Layer 14 of a small transformer language model trained on English Wikipedia (17 layers, counted from 0, width 128).
A neuron adds its activation times its output weights to the MLP's output. To switch it off is to set its activation to zero at one token and run the rest of the model.

Output weights of the MLP neurons that the questions are about. A number n stands for (n - 128) times 0.0052.
n37: 154, 130, 112, 106, 136, 129, 150, 144, 156, 110, 171, 149, 101, 115, 150, 146, 141, 145, 111, 145, 179, 139, 85, 128, 137, 126, 132, 99, 106, 104, 151, 115, 117, 114, 121, 150, 139, 133, 146, 152, 114, 126, 120, 143, 143, 99, 115, 158, 178, 126, 147, 149, 157, 100, 152, 139, 170, 151, 132, 144, 130, 112, 107, 101, 97, 142, 110, 146, 127, 129, 134, 109, 111, 141, 136, 116, 132, 115, 118, 142, 106, 174, 124, 127, 113, 129, 122, 140, 109, 150, 130, 99, 121, 135, 144, 119, 145, 138, 107, 135, 152, 145, 145, 159, 106, 123, 127, 147, 119, 130, 150, 138, 162, 96, 155, 152, 128, 129, 136, 104, 132, 154, 121, 150, 140, 124, 84, 129
n58: 114, 112, 118, 177, 109, 122, 110, 84, 147, 116, 149, 119, 127, 155, 109, 123, 159, 116, 139, 136, 124, 101, 128, 125, 87, 117, 142, 126, 99, 141, 86, 122, 123, 158, 140, 110, 123, 90, 117, 167, 139, 144, 124, 115, 163, 154, 132, 112, 117, 128, 119, 181, 161, 201, 145, 125, 149, 77, 127, 134, 116, 141, 91, 121, 94, 173, 127, 143, 101, 118, 136, 106, 111, 115, 122, 112, 144, 118, 91, 140, 143, 115, 162, 120, 105, 139, 136, 195, 170, 136, 155, 143, 128, 117, 149, 152, 118, 159, 131, 100, 83, 129, 104, 106, 108, 104, 132, 150, 68, 98, 107, 128, 99, 126, 140, 110, 159, 143, 113, 92, 118, 117, 137, 123, 158, 171, 144, 108
n82: 185, 103, 139, 90, 99, 151, 127, 128, 120, 139, 165, 158, 124, 133, 118, 119, 159, 132, 156, 107, 119, 152, 104, 120, 120, 146, 112, 99, 77, 91, 145, 142, 119, 130, 115, 124, 98, 155, 159, 123, 114, 115, 137, 121, 123, 117, 132, 141, 122, 130, 136, 103, 139, 125, 85, 131, 143, 150, 164, 95, 104, 125, 170, 122, 86, 143, 126, 154, 97, 140, 154, 118, 114, 133, 102, 150, 112, 90, 109, 134, 149, 127, 116, 154, 156, 173, 156, 126, 137, 142, 143, 147, 134, 108, 102, 158, 131, 138, 90, 96, 139, 137, 135, 137, 138, 138, 148, 71, 98, 121, 122, 139, 140, 98, 84, 111, 140, 149, 135, 102, 142, 150, 149, 141, 139, 147, 140, 118
n85: 118, 140, 102, 121, 116, 77, 130, 168, 92, 93, 132, 116, 126, 138, 107, 107, 137, 149, 114, 138, 111, 66, 113, 146, 106, 104, 123, 86, 132, 105, 140, 134, 149, 121, 144, 130, 132, 141, 119, 123, 171, 157, 122, 90, 160, 103, 127, 134, 67, 90, 100, 106, 149, 130, 133, 131, 114, 143, 120, 150, 109, 120, 111, 134, 99, 157, 127, 110, 159, 137, 142, 85, 121, 86, 148, 162, 129, 96, 104, 128, 141, 129, 124, 114, 129, 137, 135, 222, 180, 154, 114, 147, 139, 118, 139, 92, 133, 79, 184, 163, 157, 128, 74, 171, 105, 89, 156, 135, 112, 132, 127, 105, 136, 123, 132, 192, 84, 125, 171, 159, 111, 132, 150, 142, 136, 164, 139, 130
n111: 108, 137, 155, 109, 128, 120, 131, 109, 130, 101, 110, 148, 132, 102, 142, 105, 128, 146, 125, 93, 104, 124, 114, 105, 182, 103, 102, 156, 98, 142, 136, 160, 150, 134, 162, 80, 131, 124, 130, 121, 95, 129, 81, 160, 119, 118, 143, 116, 125, 103, 134, 136, 138, 157, 159, 76, 137, 161, 166, 141, 147, 150, 158, 128, 110, 131, 159, 120, 107, 142, 138, 115, 155, 116, 121, 136, 153, 127, 179, 136, 144, 156, 126, 100, 132, 146, 98, 102, 95, 129, 142, 153, 120, 125, 99, 96, 119, 133, 109, 133, 108, 129, 152, 121, 134, 105, 126, 118, 113, 87, 105, 122, 113, 112, 127, 114, 152, 148, 163, 164, 137, 129, 185, 156, 177, 165, 151, 138
n153: 132, 111, 123, 130, 145, 118, 124, 143, 110, 141, 96, 103, 95, 178, 135, 84, 116, 134, 81, 102, 151, 81, 132, 150, 132, 172, 54, 160, 122, 151, 147, 147, 121, 123, 109, 111, 107, 130, 103, 130, 137, 133, 110, 158, 107, 100, 97, 145, 102, 80, 113, 138, 97, 138, 86, 151, 134, 168, 94, 141, 106, 102, 100, 179, 156, 154, 142, 129, 67, 101, 91, 108, 162, 143, 113, 92, 149, 127, 102, 125, 102, 126, 130, 131, 156, 128, 130, 88, 104, 170, 121, 97, 105, 108, 178, 172, 172, 115, 79, 96, 139, 131, 137, 51, 77, 129, 144, 162, 151, 104, 110, 134, 183, 104, 139, 123, 124, 140, 142, 155, 132, 113, 135, 150, 123, 110, 153, 123
n258: 164, 154, 126, 123, 114, 109, 120, 117, 98, 115, 147, 145, 135, 124, 177, 156, 146, 159, 146, 135, 129, 118, 160, 121, 86, 128, 129, 104, 106, 139, 119, 129, 156, 150, 116, 117, 164, 141, 142, 172, 125, 109, 140, 165, 114, 147, 98, 132, 145, 139, 186, 131, 130, 180, 88, 127, 137, 108, 146, 144, 118, 142, 123, 157, 141, 154, 154, 124, 137, 104, 151, 174, 136, 189, 68, 153, 79, 105, 87, 133, 123, 175, 152, 166, 112, 168, 130, 87, 121, 87, 132, 152, 189, 120, 153, 123, 148, 111, 150, 112, 145, 118, 152, 156, 136, 123, 119, 128, 191, 98, 133, 124, 103, 172, 143, 142, 99, 180, 130, 155, 113, 141, 135, 114, 7, 130, 121, 160
n272: 126, 133, 160, 129, 134, 157, 144, 97, 126, 123, 119, 158, 113, 133, 149, 153, 126, 134, 162, 132, 123, 127, 144, 136, 70, 132, 138, 103, 99, 105, 123, 113, 144, 138, 118, 155, 129, 145, 118, 158, 102, 130, 107, 150, 99, 180, 116, 136, 164, 138, 152, 146, 112, 129, 164, 128, 113, 110, 110, 128, 163, 87, 166, 136, 137, 131, 108, 144, 143, 126, 169, 110, 121, 148, 125, 131, 112, 139, 132, 113, 119, 151, 132, 131, 129, 183, 134, 136, 149, 151, 172, 98, 133, 142, 128, 132, 145, 138, 125, 119, 138, 137, 129, 113, 139, 134, 161, 144, 129, 168, 116, 109, 113, 112, 129, 124, 99, 102, 57, 135, 135, 129, 136, 157, 172, 134, 161, 138
n294: 119, 117, 122, 131, 117, 149, 127, 108, 130, 139, 107, 121, 129, 111, 141, 152, 124, 133, 112, 122, 124, 125, 121, 113, 147, 104, 129, 139, 124, 112, 124, 133, 126, 127, 109, 126, 141, 130, 120, 144, 130, 128, 134, 129, 105, 139, 151, 120, 124, 143, 129, 149, 116, 153, 146, 120, 142, 141, 148, 141, 88, 100, 128, 128, 121, 145, 122, 155, 146, 156, 144, 123, 139, 157, 99, 142, 139, 127, 151, 137, 118, 121, 117, 140, 146, 132, 118, 133, 128, 110, 132, 142, 141, 134, 146, 131, 129, 128, 117, 121, 141, 116, 117, 111, 133, 86, 120, 118, 127, 143, 120, 143, 119, 121, 127, 130, 125, 146, 132, 120, 145, 118, 133, 158, 140, 146, 107, 138
n321: 127, 115, 61, 139, 147, 131, 129, 118, 174, 120, 136, 145, 112, 125, 159, 111, 113, 71, 111, 121, 164, 134, 142, 88, 116, 103, 123, 132, 156, 109, 140, 102, 132, 84, 157, 109, 118, 128, 141, 118, 157, 104, 98, 114, 81, 116, 112, 95, 111, 153, 127, 144, 154, 131, 137, 131, 122, 131, 127, 108, 139, 116, 133, 185, 129, 112, 134, 120, 144, 159, 147, 121, 112, 126, 135, 124, 123, 103, 146, 150, 112, 135, 157, 121, 168, 89, 155, 136, 113, 103, 128, 114, 151, 117, 111, 135, 139, 122, 86, 162, 83, 103, 163, 166, 107, 115, 129, 130, 51, 124, 152, 109, 120, 65, 115, 74, 117, 123, 123, 95, 147, 100, 135, 132, 118, 92, 189, 138
n346: 104, 160, 131, 160, 84, 143, 160, 161, 49, 100, 105, 140, 126, 137, 132, 127, 75, 141, 122, 121, 164, 118, 113, 145, 75, 119, 125, 141, 117, 126, 139, 112, 110, 141, 130, 97, 124, 121, 109, 114, 150, 175, 146, 93, 105, 88, 93, 146, 89, 125, 170, 126, 160, 137, 91, 117, 153, 101, 96, 85, 103, 118, 105, 176, 103, 157, 150, 113, 120, 140, 129, 180, 142, 150, 126, 101, 118, 114, 103, 108, 139, 143, 123, 104, 136, 99, 100, 133, 96, 113, 137, 127, 112, 82, 158, 154, 144, 145, 100, 95, 128, 104, 135, 132, 80, 99, 132, 136, 110, 144, 92, 126, 123, 121, 126, 138, 95, 142, 137, 105, 103, 73, 129, 184, 62, 160, 167, 132
n383: 139, 113, 149, 140, 127, 116, 160, 154, 137, 147, 142, 127, 158, 127, 149, 145, 134, 145, 141, 100, 119, 136, 154, 158, 106, 166, 142, 91, 129, 126, 136, 154, 105, 118, 159, 132, 119, 136, 118, 144, 81, 138, 114, 106, 147, 126, 95, 114, 122, 138, 95, 110, 113, 175, 162, 128, 135, 129, 126, 149, 139, 118, 146, 121, 149, 99, 156, 132, 125, 151, 102, 116, 157, 87, 138, 141, 130, 135, 136, 168, 175, 152, 176, 140, 124, 92, 127, 194, 88, 123, 120, 153, 94, 96, 156, 142, 167, 159, 148, 113, 113, 123, 142, 141, 150, 133, 106, 152, 112, 143, 86, 112, 168, 119, 106, 114, 109, 95, 102, 122, 157, 117, 136, 115, 95, 131, 121, 156
n390: 121, 120, 140, 117, 102, 86, 177, 136, 125, 136, 94, 163, 121, 98, 104, 144, 130, 101, 154, 124, 118, 141, 127, 154, 145, 123, 121, 121, 121, 100, 98, 133, 139, 107, 147, 154, 150, 100, 132, 154, 120, 147, 114, 116, 172, 149, 100, 128, 71, 125, 133, 129, 171, 138, 116, 98, 163, 88, 131, 107, 94, 137, 122, 183, 98, 141, 97, 111, 134, 148, 152, 81, 165, 130, 125, 117, 131, 129, 128, 164, 113, 138, 106, 106, 103, 156, 127, 200, 141, 101, 93, 147, 122, 100, 111, 139, 120, 136, 140, 139, 118, 134, 138, 125, 125, 118, 131, 145, 114, 115, 124, 113, 148, 130, 142, 131, 162, 122, 127, 142, 143, 114, 97, 150, 211, 104, 108, 114
n403: 102, 119, 137, 152, 157, 150, 153, 158, 120, 116, 86, 116, 90, 91, 103, 72, 86, 132, 137, 151, 162, 134, 115, 157, 165, 121, 118, 157, 87, 144, 114, 118, 136, 109, 158, 164, 107, 90, 85, 101, 133, 158, 169, 137, 121, 151, 160, 78, 133, 128, 104, 167, 132, 167, 89, 124, 131, 119, 179, 128, 130, 138, 163, 137, 132, 83, 136, 94, 152, 154, 89, 106, 118, 155, 100, 132, 150, 84, 136, 139, 131, 95, 113, 144, 86, 157, 110, 189, 90, 66, 86, 117, 112, 139, 138, 92, 119, 139, 123, 104, 143, 129, 140, 116, 94, 85, 105, 119, 115, 166, 109, 108, 137, 112, 144, 123, 138, 103, 92, 134, 143, 135, 122, 130, 163, 108, 89, 105
n461: 149, 151, 121, 106, 120, 144, 198, 137, 174, 116, 126, 131, 145, 102, 151, 136, 157, 119, 158, 99, 178, 92, 58, 144, 172, 120, 106, 110, 104, 145, 114, 137, 136, 108, 141, 148, 145, 130, 142, 84, 161, 141, 131, 144, 102, 107, 134, 143, 92, 116, 85, 100, 177, 166, 136, 151, 150, 83, 126, 146, 128, 127, 169, 112, 121, 148, 159, 133, 108, 163, 172, 72, 115, 124, 61, 126, 127, 151, 127, 147, 184, 148, 127, 118, 135, 130, 156, 181, 132, 113, 129, 54, 121, 131, 105, 132, 143, 166, 87, 115, 158, 63, 159, 79, 158, 139, 132, 115, 136, 117, 121, 161, 128, 127, 74, 144, 120, 162, 152, 146, 97, 146, 121, 162, 131, 204, 128, 154
n509: 139, 145, 97, 145, 118, 197, 172, 117, 148, 138, 119, 173, 88, 115, 140, 155, 111, 122, 147, 130, 125, 143, 142, 111, 133, 92, 117, 127, 103, 112, 147, 150, 111, 91, 117, 133, 158, 146, 151, 131, 133, 126, 142, 157, 109, 145, 127, 104, 125, 136, 141, 104, 154, 160, 109, 127, 137, 128, 126, 119, 110, 144, 131, 138, 136, 141, 112, 134, 101, 101, 149, 127, 114, 119, 95, 132, 81, 109, 143, 174, 161, 127, 129, 141, 136, 158, 136, 131, 131, 156, 141, 101, 119, 164, 103, 114, 135, 165, 159, 138, 108, 125, 123, 129, 131, 131, 123, 153, 161, 127, 104, 169, 90, 148, 131, 174, 150, 146, 67, 183, 133, 109, 120, 108, 162, 137, 142, 145

Each question names a token from some text and the token that comes next. It shows the activations a of the neurons there, in the order above. A number n stands for (n - 128) times 0.34.

Then comes g, the gradient of the next token's log-probability with respect to the MLP's output, scaled to length 1. A neuron's effect is roughly proportional to its activation times (output weights . g). A number n stands for (n - 128) times 0.0035.

" fire", then " ab"
a: 128, 134, 136, 128, 128, 129, 151, 128, 128, 128, 128, 128, 128, 128, 128, 128
g: 190, 136, 84, 143, 191, 168, 125, 128, 91, 150, 113, 124, 199, 136, 118, 112, 116, 77, 105, 107, 112, 124, 171, 99, 104, 110, 83, 109, 94, 108, 127, 124, 148, 150, 112, 144, 87, 135, 107, 142, 119, 162, 122, 134, 109, 133, 157, 127, 128, 83, 131, 148, 101, 99, 139, 106, 128, 134, 169, 103, 115, 125, 141, 127, 111, 110, 95, 143, 143, 120, 125, 106, 109, 117, 173, 182, 134, 116, 114, 126, 117, 103, 137, 144, 175, 136, 89, 123, 99, 145, 132, 112, 104, 94, 149, 120, 187, 135, 151, 133, 125, 104, 158, 103, 151, 104, 127, 155, 105, 152, 92, 161, 120, 159, 129, 129, 151, 145, 161, 81, 131, 130, 109, 138, 174, 99, 134, 134
Which neuron, switched off, raises the next token's probability most? n258

"ian", then " once"
a: 128, 128, 149, 128, 129, 128, 128, 128, 128, 128, 149, 134, 128, 128, 128, 128
g: 126, 98, 111, 120, 146, 89, 142, 172, 116, 111, 126, 171, 116, 114, 166, 169, 148, 152, 152, 116, 131, 108, 138, 100, 95, 93, 171, 96, 172, 156, 77, 128, 128, 137, 126, 132, 116, 101, 130, 142, 131, 94, 131, 131, 132, 113, 106, 136, 140, 138, 146, 156, 157, 87, 105, 101, 135, 113, 101, 153, 88, 128, 128, 168, 151, 128, 106, 101, 129, 148, 98, 147, 92, 123, 106, 183, 132, 100, 124, 117, 127, 110, 115, 144, 145, 131, 153, 176, 168, 123, 139, 94, 75, 98, 115, 126, 140, 122, 138, 127, 156, 169, 144, 144, 141, 140, 117, 136, 105, 91, 127, 118, 130, 108, 39, 123, 139, 121, 164, 97, 154, 102, 135, 177, 169, 157, 145, 102
Which two neurons, each switched off alone, lower its probability most, in order? n82, n346

" film", then " holds"
a: 143, 132, 158, 128, 128, 128, 128, 128, 128, 128, 128, 128, 128, 128, 174, 128
g: 101, 140, 114, 94, 94, 108, 150, 107, 98, 129, 160, 163, 135, 138, 165, 137, 114, 160, 129, 152, 135, 126, 90, 136, 80, 119, 105, 101, 89, 171, 89, 133, 96, 80, 111, 147, 134, 113, 118, 113, 136, 146, 103, 124, 100, 152, 153, 124, 127, 135, 125, 122, 124, 118, 88, 142, 106, 155, 117, 145, 153, 133, 149, 148, 136, 179, 107, 152, 120, 138, 92, 158, 112, 180, 147, 137, 150, 113, 129, 83, 194, 148, 126, 119, 139, 128, 156, 53, 139, 90, 107, 190, 113, 120, 114, 112, 121, 133, 125, 102, 159, 141, 156, 146, 151, 120, 129, 107, 108, 133, 129, 137, 165, 138, 183, 120, 110, 173, 149, 127, 125, 152, 110, 154, 182, 147, 149, 117
Switching off which neuron hurts the next token most? n82

"ations", then " in"
a: 129, 133, 142, 128, 128, 128, 128, 128, 128, 205, 128, 128, 129, 128, 128, 128
g: 119, 132, 122, 170, 137, 124, 120, 116, 103, 123, 103, 115, 148, 149, 99, 132, 127, 123, 86, 105, 92, 143, 149, 116, 144, 92, 178, 110, 132, 138, 82, 108, 114, 100, 166, 108, 118, 120, 141, 115, 89, 93, 139, 162, 79, 145, 140, 169, 95, 142, 121, 126, 141, 86, 107, 95, 113, 114, 152, 86, 126, 99, 141, 151, 150, 99, 146, 112, 116, 97, 148, 143, 114, 100, 139, 137, 153, 163, 143, 147, 100, 86, 140, 55, 96, 130, 162, 167, 152, 183, 120, 144, 153, 144, 151, 109, 126, 151, 143, 122, 137, 114, 164, 124, 141, 96, 183, 147, 125, 98, 121, 159, 127, 140, 85, 104, 133, 98, 128, 126, 112, 90, 138, 113, 79, 98, 92, 143
Switching off which neuron hurts the next token most? n321

"en", then " Baker"
a: 128, 128, 128, 128, 128, 128, 128, 128, 128, 128, 156, 152, 130, 128, 128, 128
g: 142, 107, 126, 132, 188, 111, 117, 121, 133, 178, 126, 136, 148, 109, 127, 129, 153, 154, 158, 120, 121, 83, 139, 117, 75, 173, 153, 116, 89, 132, 172, 150, 151, 100, 135, 157, 110, 196, 113, 149, 143, 100, 140, 92, 145, 141, 104, 133, 163, 147, 108, 152, 113, 115, 134, 145, 114, 148, 169, 114, 169, 109, 143, 103, 144, 121, 112, 160, 162, 144, 82, 108, 86, 100, 195, 108, 172, 137, 129, 108, 98, 129, 129, 134, 122, 136, 84, 108, 137, 169, 136, 135, 128, 173, 188, 97, 118, 172, 106, 161, 116, 109, 143, 146, 127, 141, 100, 111, 117, 141, 129, 131, 157, 118, 113, 125, 116, 133, 113, 101, 125, 128, 77, 120, 140, 113, 132, 150
Switching off which neuron hurts the next token most? n383

"ll", then " performed"
a: 128, 128, 128, 128, 128, 128, 128, 142, 128, 128, 167, 128, 128, 128, 128, 128
g: 142, 135, 111, 115, 146, 120, 132, 164, 146, 142, 107, 109, 89, 104, 177, 136, 135, 129, 149, 116, 177, 145, 144, 154, 106, 135, 134, 125, 142, 160, 99, 143, 110, 127, 131, 120, 115, 112, 127, 100, 116, 103, 116, 94, 179, 132, 112, 109, 145, 124, 167, 140, 179, 101, 121, 131, 138, 63, 136, 135, 164, 194, 114, 162, 163, 164, 90, 133, 154, 164, 131, 158, 179, 146, 150, 139, 143, 105, 114, 104, 170, 153, 147, 135, 123, 134, 103, 144, 156, 171, 115, 107, 126, 118, 102, 125, 175, 184, 137, 92, 106, 139, 129, 157, 141, 122, 94, 136, 99, 110, 119, 143, 103, 121, 77, 91, 118, 132, 129, 119, 160, 135, 127, 173, 176, 108, 151, 109
Switching off which neuron hurts the next token most? n346

" the", then " great"
a: 128, 128, 128, 128, 128, 128, 128, 128, 128, 128, 128, 134, 205, 176, 128, 128
g: 94, 89, 107, 99, 163, 114, 93, 106, 141, 105, 115, 125, 115, 131, 149, 130, 117, 114, 110, 146, 111, 153, 125, 118, 131, 163, 91, 208, 91, 160, 137, 132, 162, 164, 144, 88, 101, 134, 92, 161, 127, 143, 117, 71, 133, 125, 143, 106, 128, 147, 104, 105, 141, 154, 168, 155, 127, 177, 121, 130, 123, 117, 142, 153, 128, 191, 87, 153, 155, 129, 126, 98, 137, 144, 110, 123, 99, 94, 125, 141, 87, 168, 151, 131, 99, 170, 92, 114, 112, 123, 85, 139, 133, 151, 75, 141, 131, 145, 179, 133, 144, 108, 133, 147, 106, 136, 114, 143, 148, 124, 130, 138, 156, 134, 92, 106, 147, 122, 154, 150, 144, 169, 148, 165, 135, 129, 91, 103
Switching off which neuron hurts the next token most? n390

" (", then "CH"
a: 128, 128, 128, 128, 129, 189, 128, 128, 128, 128, 128, 128, 128, 128, 128, 128
g: 156, 125, 131, 148, 86, 134, 116, 112, 86, 103, 101, 162, 129, 141, 121, 125, 118, 94, 98, 109, 116, 187, 135, 140, 116, 76, 122, 118, 124, 127, 78, 109, 80, 114, 119, 108, 174, 167, 117, 67, 138, 71, 147, 125, 124, 106, 146, 147, 133, 114, 84, 105, 130, 164, 140, 145, 162, 143, 91, 128, 137, 119, 139, 127, 158, 93, 93, 145, 126, 130, 76, 144, 133, 148, 134, 156, 148, 136, 132, 152, 169, 113, 122, 124, 149, 107, 173, 106, 145, 57, 137, 112, 94, 151, 108, 116, 111, 133, 118, 133, 89, 131, 130, 112, 171, 105, 119, 149, 104, 141, 141, 119, 125, 131, 123, 117, 83, 122, 152, 107, 107, 112, 86, 132, 148, 137, 156, 186
Which neuron, switched off, raises the next token's probability most? n153

" Cinematography", then "."
a: 128, 128, 153, 128, 129, 128, 128, 128, 128, 128, 128, 128, 134, 128, 128, 128
g: 113, 141, 104, 104, 132, 113, 129, 123, 127, 123, 162, 121, 105, 111, 94, 165, 142, 169, 89, 95, 136, 159, 126, 117, 89, 127, 164, 159, 173, 162, 120, 113, 120, 144, 128, 125, 166, 173, 153, 117, 128, 107, 99, 113, 164, 141, 93, 165, 120, 131, 121, 135, 120, 125, 105, 170, 86, 107, 78, 166, 83, 118, 140, 106, 125, 166, 129, 91, 131, 120, 109, 103, 118, 111, 147, 128, 136, 123, 141, 145, 102, 129, 103, 167, 67, 116, 183, 132, 97, 116, 179, 130, 121, 126, 106, 145, 99, 176, 135, 134, 105, 90, 95, 146, 96, 114, 117, 137, 141, 134, 111, 85, 90, 116, 93, 101, 116, 97, 103, 158, 151, 170, 149, 155, 117, 149, 110, 111
Which neuron, switched off, raises the next token's probability most? n82

" (", then "\""
a: 128, 128, 128, 128, 128, 200, 128, 128, 128, 128, 128, 128, 128, 128, 128, 128
g: 129, 60, 139, 113, 77, 148, 114, 128, 143, 93, 136, 132, 93, 165, 111, 122, 100, 146, 145, 151, 129, 120, 105, 154, 91, 62, 131, 160, 146, 184, 90, 109, 131, 149, 105, 95, 119, 138, 107, 141, 119, 115, 124, 106, 97, 129, 143, 116, 157, 138, 112, 141, 129, 144, 140, 173, 90, 148, 87, 120, 106, 127, 125, 154, 97, 118, 141, 151, 108, 164, 107, 96, 145, 96, 86, 130, 107, 103, 143, 143, 133, 128, 71, 101, 133, 163, 113, 189, 110, 141, 100, 115, 99, 99, 94, 118, 98, 104, 175, 160, 87, 157, 151, 109, 100, 100, 122, 148, 142, 126, 110, 126, 107, 115, 85, 109, 117, 116, 114, 131, 157, 135, 143, 160, 128, 94, 131, 133
Switching off which neuron hurts the next token most? n153

" 15", then " of"
a: 149, 129, 128, 128, 128, 128, 128, 128, 128, 149, 128, 128, 139, 166, 128, 137
g: 122, 123, 118, 154, 129, 152, 149, 124, 116, 136, 116, 136, 150, 127, 76, 114, 100, 154, 135, 116, 171, 160, 113, 125, 80, 128, 151, 125, 169, 182, 109, 140, 98, 123, 118, 136, 136, 91, 141, 128, 109, 114, 110, 133, 109, 131, 125, 81, 139, 135, 143, 110, 152, 138, 138, 150, 149, 85, 114, 174, 174, 180, 116, 141, 120, 91, 175, 155, 164, 171, 140, 145, 142, 139, 135, 115, 117, 127, 162, 143, 155, 149, 145, 137, 138, 138, 152, 217, 134, 148, 137, 114, 120, 162, 153, 96, 57, 122, 120, 106, 109, 117, 102, 125, 129, 135, 152, 131, 118, 93, 132, 88, 110, 129, 130, 85, 177, 129, 130, 120, 90, 118, 167, 107, 100, 173, 138, 144
Switching off which neuron hurts the next token most? n403

" second", then "-"
a: 153, 128, 128, 128, 128, 128, 128, 128, 128, 128, 128, 128, 128, 128, 152, 128
g: 105, 91, 138, 160, 106, 140, 138, 87, 121, 149, 116, 105, 92, 154, 151, 141, 126, 141, 139, 88, 114, 155, 99, 139, 131, 118, 162, 124, 106, 123, 133, 132, 137, 177, 131, 122, 104, 167, 113, 142, 145, 152, 152, 139, 83, 137, 152, 124, 140, 98, 122, 131, 131, 136, 85, 173, 138, 153, 108, 114, 149, 146, 146, 132, 112, 150, 96, 72, 81, 138, 166, 117, 158, 146, 146, 154, 89, 91, 127, 133, 145, 96, 177, 111, 105, 136, 183, 127, 144, 128, 155, 138, 143, 130, 183, 188, 110, 87, 127, 137, 111, 152, 85, 137, 116, 148, 92, 135, 127, 134, 161, 98, 98, 116, 183, 108, 131, 135, 122, 133, 126, 133, 163, 128, 68, 91, 128, 155
Which neuron, switched off, raises the next token's probability most? n461

" 2014", then " Inc"
a: 165, 128, 128, 128, 128, 128, 128, 128, 128, 128, 128, 128, 128, 128, 128, 146
g: 119, 160, 117, 179, 121, 96, 119, 138, 178, 92, 147, 110, 166, 129, 130, 99, 120, 100, 185, 140, 148, 111, 133, 139, 134, 159, 110, 141, 145, 89, 148, 92, 148, 73, 131, 134, 109, 89, 152, 104, 96, 107, 125, 106, 167, 117, 164, 145, 157, 159, 144, 106, 113, 122, 132, 132, 173, 112, 167, 129, 112, 160, 111, 130, 164, 102, 150, 151, 149, 104, 119, 128, 127, 65, 189, 109, 159, 124, 119, 117, 191, 129, 139, 110, 149, 88, 103, 154, 148, 85, 141, 121, 122, 112, 128, 115, 166, 175, 136, 122, 122, 149, 141, 144, 138, 123, 136, 93, 114, 129, 105, 120, 148, 91, 135, 124, 142, 148, 107, 126, 114, 69, 115, 127, 140, 102, 109, 157
Switching off which neuron hurts the next token most? n37

"aki", then "ns"
a: 128, 128, 128, 128, 129, 128, 128, 128, 128, 128, 160, 135, 128, 128, 128, 128
g: 104, 151, 134, 139, 125, 125, 133, 140, 82, 113, 187, 140, 109, 173, 137, 150, 154, 130, 145, 102, 170, 76, 174, 111, 155, 162, 121, 105, 93, 120, 136, 123, 127, 122, 150, 170, 148, 68, 116, 70, 139, 122, 118, 114, 141, 160, 108, 148, 88, 146, 112, 118, 78, 107, 126, 153, 138, 141, 101, 88, 122, 99, 146, 122, 149, 179, 87, 135, 106, 107, 106, 121, 112, 130, 135, 97, 113, 101, 124, 113, 127, 130, 109, 114, 178, 160, 138, 82, 109, 140, 135, 137, 149, 104, 157, 115, 133, 128, 98, 147, 163, 111, 140, 141, 143, 136, 152, 138, 178, 100, 140, 119, 97, 116, 170, 125, 106, 167, 158, 127, 138, 132, 158, 78, 103, 154, 109, 99
Which neuron, switched off, raises the next token's probability most? n383

" a", then " lo"
a: 128, 128, 128, 128, 145, 128, 128, 128, 128, 128, 128, 128, 170, 128, 138, 128
g: 147, 102, 98, 96, 161, 161, 57, 124, 129, 155, 149, 123, 164, 104, 96, 92, 111, 143, 128, 145, 113, 154, 147, 125, 109, 121, 135, 139, 113, 140, 145, 138, 151, 90, 147, 155, 133, 104, 97, 171, 99, 156, 84, 92, 175, 133, 138, 98, 167, 125, 103, 130, 127, 157, 131, 113, 140, 135, 121, 123, 135, 155, 151, 117, 124, 135, 155, 143, 105, 164, 181, 127, 144, 83, 156, 152, 97, 146, 121, 102, 78, 147, 136, 114, 128, 155, 142, 129, 103, 146, 201, 124, 134, 141, 176, 90, 144, 138, 133, 149, 138, 110, 159, 145, 124, 162, 118, 170, 156, 153, 124, 121, 153, 153, 125, 118, 92, 144, 118, 122, 143, 165, 190, 144, 155, 95, 135, 122
Which neuron, switched off, raises the next token's probability most? n390

"van", then "tes"
a: 128, 131, 128, 130, 173, 128, 128, 154, 128, 128, 162, 128, 128, 128, 128, 128
g: 117, 161, 131, 161, 139, 137, 114, 148, 138, 134, 131, 142, 154, 87, 177, 173, 103, 186, 148, 103, 129, 119, 171, 111, 145, 135, 71, 89, 127, 133, 99, 154, 121, 125, 113, 119, 128, 121, 96, 111, 122, 124, 126, 128, 128, 91, 143, 167, 162, 151, 157, 123, 119, 149, 169, 127, 115, 118, 101, 107, 118, 119, 166, 99, 126, 185, 135, 111, 166, 90, 135, 112, 180, 125, 104, 158, 116, 77, 126, 97, 121, 142, 93, 146, 103, 168, 109, 116, 109, 103, 137, 107, 209, 105, 109, 134, 130, 135, 98, 119, 171, 135, 129, 124, 141, 116, 111, 122, 155, 140, 124, 161, 157, 126, 128, 144, 135, 148, 144, 91, 164, 156, 139, 112, 194, 126, 128, 145
Switching off which neuron hurts the next token most? n111

" |", then " Yu"
a: 140, 128, 128, 128, 128, 128, 128, 128, 132, 128, 128, 128, 128, 128, 141, 128
g: 145, 149, 105, 114, 142, 125, 111, 94, 107, 141, 138, 163, 191, 108, 173, 93, 56, 132, 131, 144, 138, 119, 124, 107, 99, 183, 92, 158, 122, 112, 116, 114, 172, 95, 118, 104, 153, 180, 130, 134, 91, 128, 135, 118, 149, 110, 112, 121, 116, 126, 149, 134, 116, 118, 106, 81, 110, 115, 132, 154, 132, 116, 102, 114, 159, 151, 130, 132, 109, 125, 98, 164, 140, 134, 170, 110, 149, 120, 156, 143, 156, 87, 93, 151, 196, 100, 166, 135, 177, 124, 137, 133, 113, 111, 118, 154, 139, 117, 129, 129, 95, 138, 139, 134, 107, 107, 109, 135, 125, 145, 97, 143, 139, 114, 150, 171, 168, 105, 115, 130, 105, 147, 157, 113, 74, 132, 89, 176
Which neuron, switched off, raises the next token's probability most? n461

" stars", then " Daniel"
a: 128, 128, 128, 166, 128, 128, 128, 128, 128, 128, 128, 128, 135, 128, 128, 128
g: 128, 96, 156, 140, 133, 129, 111, 121, 110, 160, 136, 151, 147, 133, 185, 158, 125, 134, 123, 117, 132, 132, 121, 152, 118, 133, 135, 123, 87, 124, 143, 113, 172, 93, 124, 137, 184, 121, 106, 176, 89, 90, 161, 99, 156, 129, 134, 150, 137, 164, 130, 131, 161, 132, 80, 142, 95, 100, 109, 140, 128, 120, 112, 120, 163, 153, 130, 123, 153, 118, 99, 126, 126, 56, 167, 80, 134, 116, 110, 103, 111, 134, 127, 66, 114, 113, 125, 114, 177, 126, 123, 134, 138, 119, 141, 78, 110, 145, 75, 162, 136, 141, 117, 151, 140, 127, 73, 145, 95, 129, 131, 145, 120, 77, 145, 157, 99, 132, 126, 129, 102, 144, 97, 141, 151, 105, 170, 183
Switching off which neuron hurts the next token most? n85